Layer 4 of a small transformer language model trained on English Wikipedia (12 layers, counted from 0, width 64).
Take only the direct path to the model's output, skipping the later layers: a vector added to the residual stream pushes a token's score in proportion to its dot product with that token's output vector.

Output vectors of the tokens that the questions are about. A number n stands for n times 0.0042.
"itar": 43 -111 235 219 284 13 94 -14 -204 -110 4 -39 -45 0 212 194 223 -166 77 -9 -337 -287 -78 -196 119 -106 4 143 9 -50 132 194 -97 -129 -192 -74 -335 -14 175 -106 -92 -23 -9 66 -151 -66 55 82 151 176 65 82 42 -126 -77 -100 -5 -91 -234 17 -8 -150 149 -66
"ague": -62 -143 -249 66 344 -146 134 70 -112 -295 54 -149 -158 -340 30 -25 223 -38 120 -54 -124 54 217 -81 -87 -86 42 -168 -5 -26 361 20 -272 -229 -100 -18 -65 36 171 68 17 -152 -7 -40 -109 223 45 53 -24 -4 64 -47 -64 -166 -225 35 -48 -142 -75 187 -247 -78 193 -77
"resent": -5 -191 -53 130 165 68 88 78 46 -215 220 -223 303 -62 264 -117 -56 -139 86 -263 -175 62 290 20 39 -349 -32 10 -44 -184 15 21 20 -202 46 29 -264 -70 70 -250 -112 -303 -34 -136 -285 -114 35 131 -95 58 -58 -5 -26 -97 -120 42 -46 -118 0 61 -304 -212 81 -161
"ength": 210 49 46 206 208 180 -199 -161 -292 -153 199 194 51 -153 -173 -102 183 5 -11 -338 -201 -201 134 -52 65 -4 102 -105 106 -53 68 174 -217 -153 -126 -25 -167 0 281 14 -270 -57 -85 123 -84 123 116 211 249 -137 -30 -171 -327 -221 -176 356 -126 -56 -83 -43 -23 -17 57 -147
"ody": -16 -33 122 42 110 92 -190 -88 137 -170 117 137 34 -60 -210 -23 60 -40 60 4 -177 -88 91 26 88 -26 -167 -225 13 -36 214 45 -72 -264 -114 146 -140 -110 149 -59 -165 -224 -27 -17 -79 54 -108 53 -74 -134 238 -178 27 -79 172 278 -163 155 -322 312 -34 -19 -25 22
"self": 18 -5 38 -108 218 -142 -260 -229 -215 -169 149 -14 164 -109 106 -136 0 -82 61 -230 -314 -197 -41 -34 365 -45 -34 -24 -46 -98 19 199 181 -109 -130 -155 -230 -165 201 210 -114 -137 -37 -18 -5 64 102 45 86 -55 46 -29 20 -112 -16 -92 333 -71 -201 154 17 -200 219 -155
"===\n": 155 -87 -77 4 82 111 71 33 -17 -93 177 147 -34 -207 52 -41 64 97 163 -199 -233 78 -168 -70 111 -126 -7 58 15 105 -73 189 -194 -66 -85 -51 43 -209 148 -176 142 71 -82 103 -58 -26 132 96 -184 -135 -15 -242 -131 78 -213 81 -31 -131 11 -42 -57 -59 -75 -3
"ment": -68 -127 322 411 -82 90 -96 84 -390 -85 54 -104 -86 -30 78 -92 172 -136 -99 -234 -32 -214 -89 -224 145 -22 129 -73 206 43 10 113 -216 -88 -219 -292 162 -155 342 144 78 -31 -32 -83 -109 139 102 161 -49 -36 -25 -31 -16 -237 -123 255 -115 -249 213 243 77 -183 -158 -129
";\n": -94 86 65 61 69 96 -62 -67 -59 0 0 -100 102 -234 206 0 233 -145 299 -160 -222 -160 -54 96 202 -94 97 -93 4 -71 -31 45 -21 -49 -136 -246 28 -197 -7 -227 65 -187 -87 249 105 44 -37 7 182 15 13 -182 -45 74 -74 -111 -70 -76 -61 52 272 -86 190 -130
")\n": 27 62 -217 53 -88 -107 -103 105 -74 -11 -18 -142 154 -47 342 -147 213 154 140 -249 -224 -181 -110 -120 159 -92 55 38 52 -25 29 202 -116 -27 120 -20 -155 -54 4 -122 98 35 -65 123 79 51 67 -96 49 -109 -83 -8 -183 -114 5 -135 -146 208 62 136 -194 14 120 -49
" Aust": -17 -57 -35 -49 7 36 14 8 -40 -37 31 -48 15 21 38 -9 -68 33 166 -57 -82 95 149 -122 71 -37 -14 -15 83 -66 174 187 -154 -26 -30 -31 113 97 84 -39 -38 -32 -70 -87 -56 204 108 91 -47 -42 111 3 -49 29 9 -12 13 165 -71 -95 26 -22 -9 -17
" served": 113 -120 97 40 38 178 -44 -36 64 -192 108 -103 -36 153 181 12 16 -14 207 -98 60 95 -3 -44 -46 -133 135 51 85 -46 -51 25 -10 -38 -146 45 -132 -5 17 -175 65 45 -43 13 44 253 -43 -119 -172 -50 16 -50 -277 -143 -106 -9 75 11 -44 53 176 -167 -49 -89
"alt": -89 -73 -59 216 181 31 -66 -60 0 -183 123 -257 -52 -176 53 164 131 -93 -67 167 -7 6 40 -117 -10 76 -76 11 192 12 -89 81 -220 -164 -68 -189 34 22 -15 -111 -34 -71 -9 19 -227 -28 130 140 30 72 -44 39 69 131 -184 -13 -29 -108 -142 94 -25 19 -146 -39
".\n\n": -52 88 104 41 21 26 57 -136 -22 -14 -29 76 -70 -58 87 15 229 92 76 52 66 -63 -37 -11 -37 -104 2 20 163 -47 -11 -9 160 70 39 29 130 -194 -66 -37 5 2 0 38 53 9 -40 -2 -99 -221 11 -5 136 -76 3 -156 -83 -34 65 -30 24 88 32 108
"lished": 0 -331 -15 264 169 400 -351 -9 -237 -177 173 -106 270 -172 -69 -183 92 -113 168 -204 -232 -103 285 -6 204 -202 -31 -267 278 -36 206 190 -381 -316 -230 140 -202 130 -70 -226 67 -153 -117 49 82 112 236 -10 315 -15 101 82 -12 87 -252 -123 30 -15 132 167 -56 97 -170 -146
"):": 39 147 -165 246 -4 -88 -295 89 -72 -55 76 -9 171 -138 206 -114 224 79 286 -272 -167 -181 -13 -189 181 -67 270 51 200 6 -78 158 -62 -61 -69 -44 -220 126 188 -82 -8 -170 -87 91 -120 26 35 4 -199 12 -118 -32 -236 0 16 59 -65 220 82 231 -175 -10 33 -39
" Succeeded": 209 -95 -95 413 352 -97 -15 -152 -243 -76 164 -271 443 -55 267 -48 137 -82 164 -25 -451 95 218 -102 209 -192 181 -34 340 -259 250 -42 -197 -38 -340 -52 -314 -72 -98 -370 -143 -324 -83 -181 -190 363 -23 262 86 18 149 -81 -320 -416 -46 -129 0 28 6 50 70 -297 -69 -329
"areer": 246 -326 69 96 274 -101 103 -69 -207 -168 -27 -40 67 -90 91 -117 -214 -473 11 10 -236 -92 300 -79 36 14 14 106 183 -36 163 257 -102 -274 -106 45 -114 72 153 57 -18 -208 -38 -153 -58 -35 310 14 -134 42 -65 -115 -271 -190 -24 278 -69 -17 -49 376 64 -87 -137 -220
"co": -46 -165 77 -4 13 -64 -50 24 -87 -94 -113 195 131 123 19 28 133 18 52 -10 -128 40 207 11 254 82 -16 -68 136 -41 0 132 140 -83 -14 -101 -39 27 208 -202 -25 177 -47 -67 -14 98 -6 206 123 96 91 -91 98 -78 -119 157 156 -146 59 97 183 35 -10 36

Output weights of attention head 1. The head adds the sum of these rows, row i times number i of z. A number n stands for n times 0.00065.
o0: -91 -19 -197 -172 111 -112 75 -10 -10 21 -79 -44 -105 -187 372 187 36 -85 7 112 48 50 -9 174 56 -275 -89 -96 81 -169 81 -51 131 -49 211 -173 72 -148 -131 29 -23 56 -74 -7 157 -34 -117 32 -40 -356 -214 -119 -190 18 -98 -110 -76 -1 132 53 102 -132 23 -88
o1: 252 -38 -216 202 62 168 23 258 -51 -75 111 -115 177 -235 15 -282 0 -120 82 -60 17 65 147 -159 160 11 99 14 -69 164 -10 152 -113 185 -50 23 -124 102 64 -196 -43 -185 -74 32 -118 150 8 131 -321 -12 14 264 -40 -36 -166 168 -28 168 2 16 111 10 -327 -153
o2: 76 41 20 -262 305 -31 61 294 -102 83 -32 -105 -115 -89 -39 -15 74 20 -96 162 6 231 -184 -95 -162 -284 166 45 69 -26 12 -208 53 -213 -92 54 77 -166 42 -185 145 -38 -18 37 88 18 -91 -51 276 35 16 9 89 -140 -134 219 81 -76 -132 -128 50 110 108 -352
o3: 27 99 -82 61 -22 68 -79 -21 167 -73 -175 50 42 221 22 -154 -241 268 -283 -75 110 -6 306 79 21 -250 159 125 -146 179 58 -178 -34 -292 240 -19 25 287 -123 -139 43 48 -229 -128 33 103 55 -269 79 -11 -117 -161 -52 56 80 -141 -128 195 125 -84 77 118 -10 -24
o4: 236 -245 -234 28 3 -106 -146 -3 53 65 -220 117 -14 191 -53 195 -476 71 101 187 29 191 -41 70 -40 -232 -77 60 19 76 -7 49 114 -149 -106 -61 201 181 68 269 140 -174 177 -298 62 76 0 13 -123 -228 -116 -129 -47 131 -219 19 56 -26 -14 -199 346 -60 16 -171
o5: -47 -147 -36 15 -34 116 -3 -128 21 -43 185 92 -7 19 -94 -30 200 -236 21 209 -231 35 138 -44 68 -17 21 113 -2 -130 -73 18 -192 -52 -267 -131 20 -6 -69 79 10 -55 -289 36 53 -311 -133 270 99 -91 -95 21 -104 -102 199 38 -104 -47 -10 46 48 -285 85 -366
o6: 75 185 -78 12 -46 -62 -273 2 7 -177 -110 74 106 100 89 82 -41 -56 -252 -84 60 -29 -152 -9 -15 -39 27 206 -136 50 -24 -192 256 54 -5 -99 -171 18 -58 17 -73 -78 162 112 -1 -26 -223 -71 104 -290 102 90 2 40 -140 -150 21 25 74 146 104 46 -134 8
o7: 211 -51 -28 77 -60 179 -120 -272 -74 46 -219 -226 348 -27 179 -140 155 -70 39 8 117 -84 89 91 61 -129 -51 -135 55 -68 202 -139 4 242 -162 -188 -103 -49 95 -3 -224 107 -6 -127 169 211 -127 55 -98 -25 102 -17 -83 -197 -90 -119 29 -160 -108 -191 328 -316 178 19
o8: 75 -225 83 113 50 16 76 298 -106 111 30 -95 82 -70 -127 -169 136 -208 -75 -139 189 -154 -59 -227 122 32 153 43 -200 168 -153 -77 -191 26 71 -2 -141 -10 283 -114 72 -129 -130 203 -121 -74 -137 -14 -240 -125 -244 -18 -396 -130 14 24 -47 -154 50 -67 -24 7 30 -173
o9: -145 128 -88 -90 -248 -96 -1 -20 69 137 -83 -26 39 66 51 -188 -42 69 117 19 -49 -80 96 93 -8 -69 -104 152 11 -13 -29 -123 -82 39 266 -18 -107 -7 -62 -40 32 -69 -221 -19 164 -19 -260 -63 -28 -10 127 -20 9 87 -54 -370 -60 -58 14 -154 -29 99 258 -73
o10: -242 256 -156 -57 156 -66 26 171 -71 318 44 -31 -48 -262 -142 -76 -51 -81 -57 53 64 -149 -28 213 209 -3 -192 -140 122 101 -56 -245 24 40 -88 -205 16 42 -111 1 82 -106 -116 75 82 72 -62 174 33 3 179 43 30 139 193 141 -181 -19 170 20 -13 100 -231 48
o11: -75 143 -141 156 -31 -202 55 299 -104 -54 229 89 205 38 218 -109 122 214 -35 -309 -35 71 -107 -166 192 -333 156 138 -23 53 39 118 18 -299 8 -14 144 -234 -113 54 66 13 -312 220 224 -229 87 -176 -25 46 -162 -228 -259 -99 -109 12 117 -25 -109 -31 38 -185 100 -189
o12: -104 46 127 -124 259 -99 117 -239 -16 -264 165 -19 -130 -151 223 54 -37 109 5 -15 -4 157 -116 -125 83 -97 33 17 -81 -73 157 19 -75 -114 52 29 200 -18 -67 -123 -138 -141 -236 -184 168 129 -102 -53 -137 219 -166 -48 -38 93 122 -177 -34 16 -121 39 -42 73 -38 112
o13: -110 256 127 -30 122 68 59 -47 69 76 101 256 -90 -18 -271 62 130 75 -80 213 145 -85 -33 -248 35 73 47 -159 -110 -78 -206 11 59 -71 271 -112 87 -95 -166 -9 20 -112 -385 -47 -100 95 114 12 32 -186 -51 90 126 -212 -11 30 -205 -85 175 115 130 49 111 -18
o14: 32 -20 28 -185 173 -205 -113 -6 20 83 -99 107 -148 16 71 -156 -14 211 -244 3 0 -131 54 -220 193 -53 -5 86 194 -23 139 130 -80 174 95 -193 124 -122 149 134 -46 -134 71 -101 -59 -186 -75 -61 84 -238 -135 -12 -30 -28 -11 152 -261 84 158 63 47 -39 -167 198
o15: -5 -131 -77 55 -74 154 -110 75 -172 -205 111 -13 -53 92 -102 -203 116 35 149 -57 -7 94 243 -15 -147 -93 74 50 85 46 -33 -21 59 18 41 89 71 130 10 39 102 -177 -29 -55 35 278 78 154 277 -350 -120 -147 -104 361 -2 -38 -106 252 398 -107 -84 -75 9 -46
o16: 49 64 -142 -9 194 34 -52 30 -7 -45 -24 -5 -136 33 24 131 61 -7 30 -111 -155 -191 42 -72 -4 -46 129 138 -73 -199 11 -107 158 140 92 96 -127 -202 -321 -69 -155 -264 360 22 -4 17 12 103 136 -64 -164 -42 -400 -19 202 235 -53 -109 13 -49 88 -7 25 -263
o17: -17 50 -250 -49 -98 -145 -219 -223 -45 37 -29 2 -57 -182 353 22 91 48 -30 -158 -65 -58 -189 38 -106 -59 97 -33 -32 -143 37 143 4 295 -2 -27 -79 -58 -41 107 110 -62 -3 -114 -182 -55 -6 -9 -266 14 -53 84 -61 230 -342 -176 5 119 77 -205 -360 -2 71 6
o18: -139 -73 2 -88 -87 -324 70 -157 -45 2 149 53 195 276 -128 6 -25 -115 108 14 -108 -142 -105 -6 27 -17 -46 157 101 110 -238 155 -144 11 111 -90 207 -144 -131 55 143 35 76 -135 -64 147 -52 -198 -3 -61 -60 59 -11 34 -87 -43 -126 136 127 -216 47 178 -11 -35
o19: 122 227 -163 92 138 -150 47 19 -46 -216 171 50 1 -123 -69 -116 -60 -4 -195 -124 -28 -39 -275 -82 -257 208 28 -92 -116 -174 -19 455 -158 -164 -55 97 88 -147 101 260 5 104 -76 29 24 -89 114 -113 -263 -35 -145 53 -49 159 317 18 -43 56 296 45 -105 131 -37 185
o20: -13 230 -109 37 -86 -248 87 83 107 168 -26 50 235 59 223 26 48 35 273 -73 -141 11 -194 0 -188 279 166 252 -192 140 -5 189 -184 33 85 -136 -161 40 90 7 150 27 -89 114 -124 -103 136 83 -115 -34 -114 137 136 183 72 -90 222 211 -80 180 -183 115 -147 -8
o21: -53 -93 52 -158 65 -45 -169 -11 -98 146 -39 -27 185 -77 -82 -62 62 -168 119 178 -45 99 105 -103 124 -142 -187 -89 101 -331 147 -51 -5 -60 84 124 132 -22 -75 -104 -44 -445 -243 162 -114 129 71 41 168 34 12 -119 27 230 -6 172 -40 -39 -16 -42 7 78 62 -157
o22: -73 175 108 270 14 -10 109 -231 6 54 34 -326 118 -26 -169 -78 138 -65 197 173 -1 -306 -34 -63 84 -187 13 76 -144 83 -42 -138 220 192 24 8 34 -53 -13 43 -112 65 -110 -158 22 140 -66 317 37 32 74 191 -54 -51 34 35 14 -30 148 199 86 297 -3 22
o23: -259 292 165 74 -110 -307 -107 -133 -38 -36 -204 85 25 153 26 297 159 137 -3 -4 31 -100 -31 -36 187 202 240 -121 44 -22 34 62 70 -81 139 25 181 -74 240 254 -109 8 226 63 -43 -135 -16 -45 158 71 59 11 9 74 -20 -140 -3 154 103 -53 -184 146 308 -146
o24: -40 79 86 -141 -150 -264 135 111 264 -190 -11 2 177 54 9 -59 126 -38 89 -43 -96 124 -5 8 -154 -74 7 -78 -4 86 -136 -163 -45 -149 -92 5 65 -177 46 -12 -54 -180 151 117 129 -138 -177 26 -47 42 -14 238 -12 227 88 332 184 -100 136 -79 -26 -116 -53 19
o25: 111 -27 22 -68 -158 -81 46 -144 15 -129 8 -78 -9 29 84 -26 -54 193 58 305 87 65 -214 282 14 330 -75 -242 -88 -134 -27 150 -127 -109 -21 39 -90 -83 -136 -141 -92 -131 109 79 -118 -217 101 89 44 -201 -18 -92 70 101 27 74 -30 -237 -92 -60 38 193 254 11
o26: -68 96 -12 -116 -137 13 -39 -38 131 183 -40 84 108 -34 9 -14 276 448 76 26 -69 153 -128 -197 121 -54 -80 -11 -163 72 -222 116 188 198 -13 -171 174 -203 -178 -137 72 -99 -95 111 72 -174 340 -62 81 18 21 59 -84 -84 -75 -42 -68 -101 -41 -78 192 -182 -21 -86
o27: -103 -38 141 5 70 28 -188 -90 90 -189 127 -45 9 64 16 106 -151 -105 -120 -262 110 -118 366 -55 132 -85 51 128 -71 213 -6 315 89 5 294 85 -102 362 163 -133 -52 -235 -128 -210 51 -78 47 -142 144 293 131 -24 -83 107 153 -241 36 52 92 18 -57 -92 -61 14
o28: 168 -68 6 9 -134 -105 140 -11 -172 -25 39 -37 43 -92 76 151 -13 -241 24 302 26 197 78 29 -196 -73 -42 -52 -15 -388 -44 -118 84 9 -69 -105 -169 -68 -193 -241 -12 136 -122 -20 33 131 56 -25 -158 27 -65 200 -50 -52 101 -126 -51 -125 183 -40 53 -73 24 -32
o29: -253 -74 -189 -117 44 259 -54 80 -26 26 -203 92 27 209 -122 39 -73 177 41 -28 6 168 65 29 -20 17 -135 -92 -12 -114 28 39 -249 -33 -5 61 262 74 -22 6 -118 119 46 -91 -104 -158 64 -174 17 103 -193 52 -246 28 -130 290 -61 -6 52 58 148 -14 25 35
o30: 25 75 145 -286 141 -35 230 133 24 256 41 -91 -78 -69 134 95 9 -15 49 48 393 -198 -7 -289 80 67 -136 259 73 -163 41 52 158 206 145 -59 110 0 -140 -192 -105 214 -117 -202 61 66 54 67 28 183 144 36 38 52 70 36 200 60 -141 -59 -11 -137 -42 -124
o31: -238 180 -32 141 -60 -52 -29 -269 -31 40 -7 -14 41 47 325 -231 273 87 45 -51 34 -197 -198 -101 22 -31 59 -172 99 -293 -89 26 14 281 288 -135 57 -40 191 -245 243 44 -195 -77 67 -2 204 231 -99 167 45 3 18 -96 138 -322 -218 104 -27 -106 -75 406 113 -137

Each question shows a token from some text and the vector z that the head gathered there. A number n stands for n times 0.0046.

" and": -112 66 14 0 34 56 -148 15 -85 22 -35 -188 -9 -85 -88 -96 -15 -42 -35 -202 75 46 33 -156 -3 -25 49 115 5 120 137 -23
Which of these tokens does it push down most? ")\n"

" the": -10 -96 132 -24 26 18 -302 -197 -51 -97 69 -141 104 31 13 13 -176 8 69 -14 27 110 -64 58 53 74 -81 61 21 -48 32 59
Which of these tokens does it push up most? "alt"

"ing": 23 -137 85 -17 -2 84 -51 -217 -36 -19 133 -170 104 54 -82 -53 -74 48 27 -76 179 122 -12 -63 -103 -45 -88 47 -32 -129 59 13
Which of these tokens does it push up most? "alt"

"ause": -19 -10 -71 -35 38 106 -16 62 -80 44 69 -66 -28 14 1 -67 -98 26 -19 -65 29 40 65 -85 34 -44 1 16 11 -65 -33 -23
Which of these tokens does it push down most? ")\n"

"iter": -52 156 -164 -37 97 35 -69 115 -12 61 -91 24 1 -18 -31 40 -15 43 16 -72 16 -2 125 -130 93 -112 93 -73 25 30 -16 14
Which of these tokens does it push down most? "ody"

" or": -86 -114 -12 -63 115 61 -164 49 -113 7 -21 -179 136 -65 -21 -95 -66 4 96 -69 78 -53 140 86 21 -37 43 221 27 -61 125 77
Which of these tokens does it push up most? "itar"

"ed": 20 -51 21 18 -68 0 -87 -84 -70 -43 19 -13 75 -43 -38 64 -41 61 -37 -90 60 120 -106 -37 75 -62 -51 43 9 -62 76 3
Which of these tokens does it push up most? "resent"

"in": 83 3 92 -23 -53 138 51 -156 138 -51 -18 78 -35 117 115 37 58 -86 -69 -35 -97 1 -11 -9 -27 -121 27 1 -93 37 -96 -73
Which two tokens does it push up most, strongest first? "ength", "ment"

"c": 33 42 205 -81 100 -48 -238 92 126 -50 -140 115 120 6 -167 141 -139 4 -179 -27 -44 149 46 1 69 -53 131 -137 31 16 139 97
Which of these tokens does it push down most? "ody"

" O": 6 5 -12 26 -124 -34 16 12 -16 24 10 -129 -62 163 61 -16 -107 -4 74 37 -10 20 28 75 98 69 -45 -96 14 10 -201 -68
Which two tokens does it push up most, strongest first? "ody", ".\n\n"

"ically": -40 -24 70 -64 99 -32 -192 -126 -96 4 46 0 78 -85 -29 29 -99 46 69 -30 58 32 -65 -40 -7 15 31 61 -48 -104 79 27
Which of these tokens does it push up most? " Aust"

" on": -47 -122 79 68 74 70 -75 -133 -58 -48 151 -96 121 -37 -44 -48 -79 -24 -23 -37 115 111 1 -12 -107 -70 -138 141 -130 -92 -29 -59
Which of these tokens does it push up most? "ody"

" including": -31 -74 -30 -38 123 -62 -46 32 -140 -20 101 -39 -62 -169 -93 -7 -49 -35 70 1 17 -58 95 -86 58 103 7 0 -6 -26 -67 12
Which of these tokens does it push up most? "co"

"ret": 20 19 10 21 -104 23 42 20 -58 -42 19 -39 7 96 -6 -12 64 -1 -91 -102 -20 76 39 10 100 -47 37 44 62 32 -15 81
Which of these tokens does it push down most? "===\n"

" ar": 9 -20 -5 64 -30 35 -76 -52 -34 50 13 115 20 -27 1 46 -45 81 -6 7 20 -48 0 9 66 -25 66 17 6 -79 -3 41
Which of these tokens does it push up most? ")\n"

"t": 100 58 22 13 35 56 -29 30 13 0 5 98 40 46 84 24 -20 15 16 57 -54 20 -64 -99 30 13 82 5 8 19 -58 -64
Which of these tokens does it push down most? "itar"

" third": -49 31 -58 60 64 -31 -147 76 -20 46 -2 -97 7 -145 -91 4 -1 -53 66 -104 18 -5 47 -140 74 2 -6 130 6 86 48 -16
Which of these tokens does it push up most? "lished"

"oll": 118 18 34 -25 -54 90 54 50 43 59 32 8 0 117 53 -19 -47 17 -19 5 19 47 65 -26 60 35 95 -54 73 -83 -38 -23
Which two tokens does it push up most, strongest first? ";\n", " Succeeded"

" in": 103 135 179 83 91 22 -187 -33 -3 -70 -35 -15 159 -44 -33 40 -92 -130 -100 65 32 63 -73 -222 18 -12 -42 -110 119 -60 -99 -5
Which of these tokens does it push up most? "areer"

"ript": 104 -80 -24 -39 -19 69 -26 -64 16 54 65 52 108 -9 -9 34 -16 -53 46 2 79 71 51 27 112 25 19 -57 -9 -119 36 -7
Which two tokens does it push up most, strongest first? ";\n", ".\n\n"

"-F": 130 -22 59 -30 -4 41 44 -21 -55 -4 18 4 21 104 25 -11 -93 32 4 11 9 -6 31 -8 128 108 95 -126 54 -45 -45 -1
Which three tokens does it push up most, strongest first? ".\n\n", ";\n", "===\n"

",": 38 53 37 75 -5 -20 -142 -2 0 -11 -55 -36 94 -21 -89 -56 -86 -29 -45 29 -12 4 -8 -109 9 -6 -59 80 86 3 35 -49
Which of these tokens does it push up most? "areer"

" ent": 11 99 -71 20 34 6 -33 90 23 -3 15 42 -66 -34 -19 30 -4 6 35 33 -61 -21 39 -122 -20 14 -11 21 13 21 -92 -54
Which of these tokens does it push down most? ".\n\n"

"el": 82 -65 -13 -33 -60 12 79 59 -65 -39 90 -38 33 10 -3 13 5 33 -67 -44 53 132 26 15 85 24 31 68 -5 -118 -13 -23
Which three tokens does it push up most, strongest first? ";\n", "self", " Succeeded"

" having": -298 101 -50 -133 -298 50 -25 -211 99 -146 142 -38 -199 85 -42 -149 -6 -68 -43 92 100 26 -6 46 -38 -21 -39 -15 24 12 -67 97
Which of these tokens does it push up most? "ment"

" all": 69 -96 129 38 -47 -18 -313 -267 -9 -52 -8 -93 177 -4 -114 -3 -231 105 -56 107 100 33 -151 -51 -100 2 -126 48 56 -77 80 134
Which of these tokens does it push up most? "ague"

" l": -25 -25 -57 -40 108 -34 -47 51 -102 1 62 -22 -48 -118 -78 -3 -38 -18 55 -12 14 -38 98 -96 64 60 28 -16 0 -20 -56 17
Which of these tokens does it push up most? "co"

"raft": 71 -66 41 -10 -10 82 -43 -127 -19 7 108 -142 80 83 -44 -59 -86 26 23 -63 114 71 13 -69 -47 -4 -33 20 30 -102 29 15
Which of these tokens does it push down most? "ength"

" wrote": 48 135 -7 109 146 104 18 43 56 -23 52 159 -48 -64 94 86 10 -43 -32 57 -119 -27 8 -145 -51 -154 -83 94 3 -6 -123 -154
Which two tokens does it push up most, strongest first? "areer", "lished"

" published": -52 -98 144 -38 213 -70 20 -14 56 -116 135 118 13 -11 80 -73 65 -229 -34 33 -89 71 215 138 137 15 127 61 -2 -167 -21 -101
Which of these tokens does it push down most? ")\n"

" them": 42 47 -39 18 -24 16 20 96 -32 -7 9 -60 0 -49 -49 23 29 -25 -33 -89 4 104 49 -111 109 -10 20 86 16 -23 -45 -93
Which of these tokens does it push down most? ")\n"

" of": -17 -40 28 -18 194 -64 -108 -74 -98 -12 -61 62 131 -43 58 3 -17 -28 28 11 3 -26 -25 120 15 -6 -17 104 -76 10 43 -76
Which two tokens does it push up most, strongest first? " Aust", "areer"

"form": 88 7 219 67 -35 59 -298 -259 18 -47 -69 -40 149 -8 -110 -13 -182 32 -67 15 63 42 -179 -107 -31 -25 -90 69 91 -54 102 98
Which of these tokens does it push up most? "ague"

"..": -195 300 -4 124 27 45 134 -35 121 -131 -227 174 -48 -65 60 -115 -3 0 -31 39 67 -38 -63 -125 -7 -51 -15 4 -116 144 -113 -202
Which of these tokens does it push up most? "areer"

"ivers": 96 129 120 45 43 23 -21 12 95 38 -57 139 114 30 37 80 -56 0 82 -25 36 54 102 -73 12 -98 89 -31 32 -69 24 -1
Which of these tokens does it push down most? "ody"

" this": 89 -13 16 11 49 6 -93 76 -34 -8 6 37 54 -15 -99 -63 -23 -63 52 1 -49 -39 87 -143 83 55 41 30 74 5 -27 -21
Which of these tokens does it push up most? " Succeeded"

"ted": -41 -4 81 -87 129 -20 -174 -66 -113 20 6 93 21 -118 -15 15 -56 62 104 -8 -18 -11 -43 -70 22 28 95 39 -25 -108 104 -19
Which two tokens does it push up most, strongest first? "===\n", " Aust"

"by": -39 111 -115 -18 -243 -63 -34 -93 191 97 -74 114 -38 -21 2 52 -109 227 193 200 205 -187 -58 57 28 -88 -4 219 9 -91 14 302
Which of these tokens does it push down most? "ody"

"he": 82 32 -23 13 51 59 74 -21 4 23 -24 79 -69 82 22 -12 39 47 2 45 -54 -9 -13 -7 34 -10 114 -25 43 33 -55 -51
Which of these tokens does it push down most? "itar"

" English": -35 -27 73 -81 131 -43 -194 -101 -109 16 1 99 30 -104 -13 23 -47 48 120 8 -55 -18 -72 -41 33 41 99 32 -27 -95 103 -7
Which two tokens does it push up most, strongest first? "===\n", " Aust"